Layer 7 of a small transformer language model trained on English Wikipedia (13 layers, counted from 0, width 128).
Take only the direct path to the model's output, skipping the later layers: a vector added to the residual stream pushes a token's score in proportion to its dot product with that token's output vector.

Output vectors of the tokens that the questions are about. A number n stands for (n - 500) times 0.0034.
":": 476 597 456 483 530 460 557 494 526 494 463 529 538 383 468 494 554 437 679 510 547 407 562 568 326 458 554 523 548 452 450 509 411 526 422 461 420 494 448 560 436 448 606 434 560 557 672 460 536 375 324 511 555 666 433 454 417 587 469 540 519 481 509 593 485 544 443 469 571 467 411 615 660 573 559 546 506 486 517 606 396 433 358 534 477 374 577 370 500 543 578 586 585 476 456 539 512 376 469 602 567 410 440 561 381 392 384 390 457 525 464 489 535 406 594 557 648 345 431 435 577 628 590 625 547 498 428 577
"ently": 399 592 395 703 625 501 320 620 345 531 454 279 434 491 178 311 285 450 562 477 574 238 743 256 481 525 441 484 534 305 535 543 480 667 511 354 686 496 519 566 561 402 413 460 585 533 656 522 663 457 501 529 456 280 564 743 585 534 722 707 585 538 340 396 532 464 493 391 421 394 461 570 637 582 367 692 376 511 407 511 397 356 780 733 625 355 269 612 632 437 512 467 683 304 702 333 519 337 694 438 475 284 646 608 431 705 737 577 553 492 688 553 592 496 387 362 542 156 567 392 527 685 495 340 395 677 374 650
"ween": 620 475 349 714 406 769 539 639 383 382 294 642 276 455 176 311 299 695 737 275 663 587 817 531 383 685 487 585 468 615 574 460 405 702 521 418 730 567 647 655 565 535 604 374 820 449 512 447 683 298 383 653 571 354 457 412 480 453 494 645 570 490 224 387 515 428 342 428 671 432 405 512 513 439 581 794 538 637 335 646 450 252 613 667 602 510 589 415 732 491 492 528 480 473 583 461 314 477 595 580 428 381 515 650 369 568 378 508 397 316 505 643 395 302 307 315 615 380 354 392 453 623 567 119 475 563 457 710
"ared": 621 507 502 534 535 512 347 640 386 427 537 423 392 430 311 484 435 722 625 419 535 488 644 547 555 350 587 423 322 502 512 450 464 573 364 600 715 621 444 492 527 347 507 399 450 551 617 426 502 606 389 536 549 406 457 631 454 401 540 405 452 533 459 365 531 424 562 376 736 252 480 561 412 608 496 661 407 429 487 709 509 550 476 742 457 479 475 603 532 588 442 528 397 389 418 343 623 392 623 588 558 319 515 592 505 571 518 478 440 244 580 415 600 350 482 415 664 410 505 536 558 603 597 275 582 535 626 759
"ail": 571 378 418 486 689 487 576 498 393 519 341 558 392 518 537 550 515 682 703 428 559 453 523 543 365 630 522 365 479 351 509 277 491 674 368 509 594 515 490 406 501 254 631 320 636 436 641 631 385 496 486 488 436 377 524 698 613 421 558 532 579 629 346 369 506 528 465 321 665 515 433 503 498 625 449 390 612 480 292 572 451 514 513 541 737 419 555 520 564 654 482 484 470 673 536 418 442 624 486 451 542 476 530 388 460 618 530 462 503 543 561 686 598 217 398 466 587 345 374 473 408 562 641 383 472 595 493 457
"iness": 652 373 352 505 278 481 607 640 517 467 397 590 201 372 425 449 595 498 521 273 361 394 685 465 354 401 489 573 498 652 505 436 704 621 486 466 635 502 551 593 486 530 536 393 602 561 641 220 482 588 467 537 594 299 369 670 265 599 485 760 469 679 354 419 519 412 465 405 707 400 439 675 468 672 287 481 483 482 444 636 477 307 529 683 422 551 506 673 564 364 666 513 568 384 861 622 377 528 619 666 434 277 606 597 470 749 466 463 352 353 482 530 438 506 298 443 425 391 506 591 608 485 507 442 692 480 488 495
"ollow": 551 286 532 496 478 637 558 656 374 641 481 509 409 520 301 541 437 709 743 324 594 587 537 581 462 482 398 507 442 510 629 466 722 611 448 469 793 559 431 443 503 339 503 335 651 608 512 405 446 468 441 522 473 333 499 684 264 265 640 635 489 549 421 298 526 335 479 499 633 356 461 773 313 412 437 542 376 761 465 636 465 214 511 711 620 591 533 376 524 494 567 619 407 417 651 626 396 543 690 589 375 523 480 447 496 506 595 494 380 392 551 507 503 447 509 326 649 405 289 251 493 447 639 341 612 503 535 624
"a": 629 522 538 493 525 649 486 704 509 391 470 507 356 500 463 640 528 599 455 581 483 522 521 472 490 574 569 531 384 455 440 444 396 541 574 483 462 604 550 521 612 418 448 542 444 425 448 499 540 556 469 481 377 446 523 475 435 558 466 482 595 546 413 385 476 569 510 304 561 560 515 541 590 433 483 488 424 483 584 479 507 450 516 687 612 569 526 309 465 594 440 556 510 523 486 550 513 418 358 430 598 559 371 500 621 620 522 502 550 459 482 442 446 523 540 528 528 478 502 416 530 472 432 397 461 427 420 515
"e": 602 517 607 408 462 758 548 531 437 423 427 444 345 511 523 522 605 694 403 555 605 532 388 375 438 560 435 589 393 371 541 555 476 569 480 580 824 488 322 425 766 447 348 474 529 488 479 538 633 297 540 365 445 385 221 440 501 399 504 445 488 481 530 539 485 474 582 668 474 558 632 535 553 498 464 538 330 394 557 567 506 457 509 388 599 584 415 345 451 613 544 396 584 569 484 485 521 630 360 478 530 489 489 518 375 678 305 754 597 510 462 537 499 306 588 460 575 294 614 572 606 604 567 491 481 396 380 544
" born": 614 436 359 664 551 612 477 521 442 510 315 566 543 427 376 411 611 592 507 533 448 590 552 365 396 659 501 348 528 433 518 276 514 533 426 423 652 519 434 709 383 339 679 389 510 593 564 416 545 466 423 473 532 409 474 471 637 537 475 606 544 387 360 318 531 622 335 255 455 356 350 455 587 712 510 467 354 604 437 972 572 471 507 567 447 524 580 410 627 375 489 679 476 408 596 284 419 712 516 479 514 440 553 492 401 539 616 600 343 464 531 626 538 619 649 329 428 545 407 477 573 644 627 367 556 482 469 609
"as": 458 468 496 490 480 519 490 614 491 370 609 605 374 536 427 446 508 404 534 492 588 322 687 539 590 493 562 503 332 533 533 491 491 518 609 621 391 518 455 564 459 489 491 574 632 458 517 472 593 559 583 562 497 434 443 496 458 393 501 504 585 522 578 382 494 454 432 445 471 474 582 570 533 463 515 573 403 485 524 627 581 470 545 555 619 344 623 413 474 573 524 526 364 564 552 338 540 480 447 474 523 522 501 333 445 664 524 352 447 524 563 403 390 507 611 507 469 364 401 471 572 541 541 480 534 515 503 417
"iss": 489 447 437 489 519 567 504 615 440 467 396 488 570 530 508 484 336 435 554 372 571 484 710 542 357 480 505 595 381 491 632 349 348 474 533 502 443 454 474 546 522 368 474 485 525 488 472 498 535 538 571 678 514 336 381 638 557 327 564 484 698 465 559 423 529 447 517 554 540 419 487 497 589 573 518 453 501 314 378 574 490 586 609 567 609 299 475 491 631 457 622 724 536 602 533 449 479 407 631 468 319 466 595 650 489 602 552 420 487 604 589 477 532 222 531 465 457 427 506 490 475 518 661 476 437 472 436 474

Each question shows what one neuron of this layer's MLP adds at an activation of 1. A number n stands for (n - 500) times 0.00051.

n494: 282 456 401 594 416 539 688 502 511 414 443 433 625 543 569 414 488 580 683 524 456 334 517 495 450 449 373 447 452 536 594 431 420 486 602 561 287 528 415 472 413 540 484 592 500 533 543 471 517 500 443 527 591 404 490 607 482 615 628 469 392 642 415 500 605 656 450 723 463 401 540 513 313 473 438 491 475 587 378 544 471 600 599 634 606 507 460 507 387 500 514 540 561 546 517 476 582 466 590 512 323 536 455 373 550 614 510 548 408 510 488 474 439 413 535 546 453 344 435 483 493 512 645 554 490 480 477 536
Which two tokens does it push up most, strongest first? "iss", "ently"

n127: 557 430 365 436 469 339 455 469 532 669 596 573 480 508 543 317 552 360 645 503 439 606 413 450 631 471 527 542 561 526 589 519 615 515 465 530 440 411 680 594 536 384 490 457 465 495 663 537 361 413 534 632 465 657 598 442 284 549 405 458 618 467 431 544 488 445 649 414 452 471 426 355 417 354 547 447 529 492 571 627 382 391 571 590 571 524 519 458 472 619 500 283 412 437 423 561 506 519 724 482 312 483 597 472 597 526 503 649 453 622 564 417 513 426 442 567 535 503 485 559 583 534 583 599 532 446 459 329
Which of these tokens does it push down most? "e"

n418: 468 481 384 489 539 562 387 489 596 637 375 548 597 554 406 561 500 487 503 693 373 417 406 532 484 562 587 559 449 513 386 533 464 441 465 528 598 689 620 582 383 552 691 412 492 429 545 511 483 482 407 629 425 563 417 603 492 388 608 423 413 396 438 711 516 647 401 548 312 688 439 457 404 552 641 441 413 534 407 397 401 450 538 503 525 467 492 565 529 519 325 397 411 551 443 554 278 565 406 403 497 431 579 454 571 595 457 604 397 517 554 521 427 406 503 654 448 531 525 373 700 436 683 552 524 645 355 535
Which of these tokens does it push up most? "ail"

n422: 414 466 505 364 580 436 529 530 583 422 579 569 331 597 394 541 257 531 439 518 353 426 485 601 589 482 346 565 565 477 704 623 495 684 503 513 556 538 346 651 574 513 446 389 461 513 523 599 383 595 539 412 491 432 375 560 507 557 470 383 475 621 381 561 608 533 478 469 440 531 537 589 381 573 551 512 479 470 367 570 459 530 405 404 449 461 703 461 550 476 567 606 503 410 425 425 724 536 418 608 584 423 581 420 483 361 612 345 487 486 482 508 578 523 554 505 431 484 553 621 385 595 537 510 366 450 372 642
Which of these tokens does it push up most? "ared"

n189: 500 374 584 598 570 434 385 419 486 513 599 418 552 390 534 440 400 557 513 627 495 426 554 536 482 529 646 658 454 409 565 495 508 394 575 562 420 511 500 403 435 513 559 526 322 457 576 523 436 475 403 487 529 492 617 552 360 420 459 559 461 481 609 436 558 705 478 418 346 551 335 525 503 547 587 416 670 413 428 554 574 485 464 474 503 518 555 521 669 405 492 414 466 354 482 407 582 396 675 472 353 426 578 588 461 684 638 505 427 551 624 578 671 638 540 538 526 618 285 402 441 423 445 461 356 492 508 580
Which of these tokens does it push down most? "e"

n463: 607 524 722 467 492 443 505 554 433 404 552 521 494 666 591 448 526 526 576 438 472 434 524 602 417 500 360 497 434 459 359 425 392 450 518 525 486 555 481 377 572 669 583 699 654 398 523 518 570 531 520 597 517 569 384 416 532 411 431 505 468 338 521 438 645 622 597 350 389 490 630 576 451 611 412 606 407 378 449 461 606 639 492 589 503 302 559 374 520 503 516 526 434 529 592 476 525 421 522 557 553 609 511 430 562 655 453 430 431 363 508 318 321 508 347 472 283 516 434 465 630 596 622 598 568 548 435 524
Which of these tokens does it push up most? "as"

n385: 660 537 412 558 526 486 395 420 551 493 559 540 518 605 522 570 517 445 433 474 597 660 534 440 453 350 549 476 424 545 573 632 510 427 541 553 560 490 344 630 546 534 486 402 427 495 528 491 532 437 472 519 420 561 551 457 502 363 629 438 351 625 572 490 752 243 466 509 546 495 399 487 395 563 623 440 410 599 613 457 488 568 500 397 515 585 402 502 493 461 445 350 565 490 312 435 556 558 566 495 507 479 585 597 541 463 593 531 535 523 298 526 505 471 415 346 556 393 462 478 445 674 449 420 603 502 597 562
Which three tokens does it push up most, strongest first? "ared", "e", "ollow"

n459: 505 432 594 400 539 495 538 446 429 622 595 540 540 498 495 504 531 509 468 553 473 635 500 502 559 440 392 386 500 442 610 587 466 486 548 537 547 562 583 495 578 498 448 432 514 551 514 318 444 560 500 400 547 406 392 540 547 608 452 404 590 277 400 512 585 430 467 387 380 526 444 609 693 653 444 448 466 580 403 507 326 505 595 586 623 552 539 498 516 541 543 391 636 505 289 419 400 357 605 509 522 457 542 394 598 560 444 514 472 612 502 442 631 373 434 615 454 527 570 512 588 420 546 443 564 416 404 564
Which of these tokens does it push up most? "ently"

n319: 426 506 416 529 578 529 524 579 269 475 459 497 404 492 491 632 492 448 520 313 497 389 539 434 516 469 581 533 529 437 421 556 328 379 372 465 288 413 600 656 409 412 812 389 436 346 522 497 583 334 473 400 429 645 445 661 420 537 713 415 476 503 444 463 384 505 473 421 528 437 506 536 731 467 555 521 598 471 616 561 527 527 395 556 517 403 508 508 406 548 475 489 667 536 517 458 506 497 676 599 452 512 359 577 578 561 497 601 403 584 492 576 497 404 540 491 661 365 492 489 503 602 511 792 497 480 506 657
Which two tokens does it push up most, strongest first? ":", "ently"

n301: 468 510 536 479 424 502 348 536 292 493 406 359 562 373 444 502 561 409 429 493 405 521 461 507 510 532 577 609 453 425 303 425 551 533 371 646 584 423 452 356 466 654 578 452 522 536 464 515 571 505 616 687 478 290 456 470 572 552 466 539 484 482 391 607 544 502 455 395 448 559 612 344 497 507 556 311 550 625 534 488 683 483 559 589 538 522 434 547 486 324 473 390 473 512 522 619 503 510 560 605 595 376 513 532 530 581 546 583 320 595 540 507 416 483 568 531 510 538 466 452 683 431 533 525 569 598 541 480
Which of these tokens does it push up most? "iness"

n119: 596 432 614 414 485 573 529 435 469 531 487 399 551 492 411 357 611 454 508 443 485 433 658 523 382 485 461 349 562 472 505 495 711 459 646 455 547 431 550 516 610 383 468 388 485 542 433 440 497 762 568 477 659 547 632 610 512 564 449 543 493 298 495 579 672 707 442 500 490 419 287 503 423 513 585 568 593 505 582 541 505 565 497 561 447 400 448 367 535 479 360 512 482 396 467 369 476 495 532 437 479 465 468 533 447 536 460 528 535 583 541 592 546 439 434 556 495 590 623 466 662 389 389 528 444 505 534 233
Which of these tokens does it push down most? "e"

n147: 533 571 437 525 605 644 386 615 420 510 620 426 457 545 498 480 590 426 540 585 495 424 567 529 524 563 425 281 455 408 573 371 453 486 517 302 649 457 485 610 596 505 445 554 529 437 469 398 483 470 513 474 441 505 505 459 457 391 523 382 534 500 488 537 371 555 531 481 718 533 359 461 400 493 514 353 427 558 559 675 386 479 407 478 435 597 407 464 416 527 522 484 493 431 488 541 563 500 320 436 524 497 487 487 572 571 540 394 441 503 594 589 493 619 612 500 537 517 624 346 448 498 583 597 612 597 689 397
Which of these tokens does it push up most? " born"

n245: 366 474 568 419 440 540 462 428 434 454 450 506 336 663 651 436 449 393 488 558 593 587 551 531 396 503 431 455 586 325 494 604 506 538 437 592 327 541 710 423 521 428 273 442 557 378 569 553 509 418 454 489 434 365 384 585 572 418 563 494 387 432 327 325 568 654 724 548 586 494 398 318 361 520 455 503 325 395 430 619 651 547 503 436 624 440 396 594 583 561 579 390 551 635 528 665 497 599 386 531 494 594 426 778 559 627 503 419 519 352 491 461 528 475 565 518 494 500 568 665 449 449 445 574 644 626 585 520
Which three tokens does it push up most, strongest first? "e", "ail", "iss"

n248: 411 420 627 505 575 548 483 545 411 484 527 402 471 441 509 498 480 427 474 439 560 580 537 516 609 502 639 463 478 493 394 551 547 463 671 478 464 438 609 373 420 381 553 556 535 455 531 579 438 360 446 624 454 524 582 461 476 549 481 432 544 419 546 365 479 491 632 441 530 505 474 648 443 394 520 526 444 447 534 362 421 581 491 477 593 546 570 539 578 554 482 453 426 650 505 364 602 528 442 356 467 505 409 473 513 558 430 473 377 658 521 386 449 461 682 659 558 452 513 406 450 477 556 325 646 635 505 584
Which of these tokens does it push up most? "as"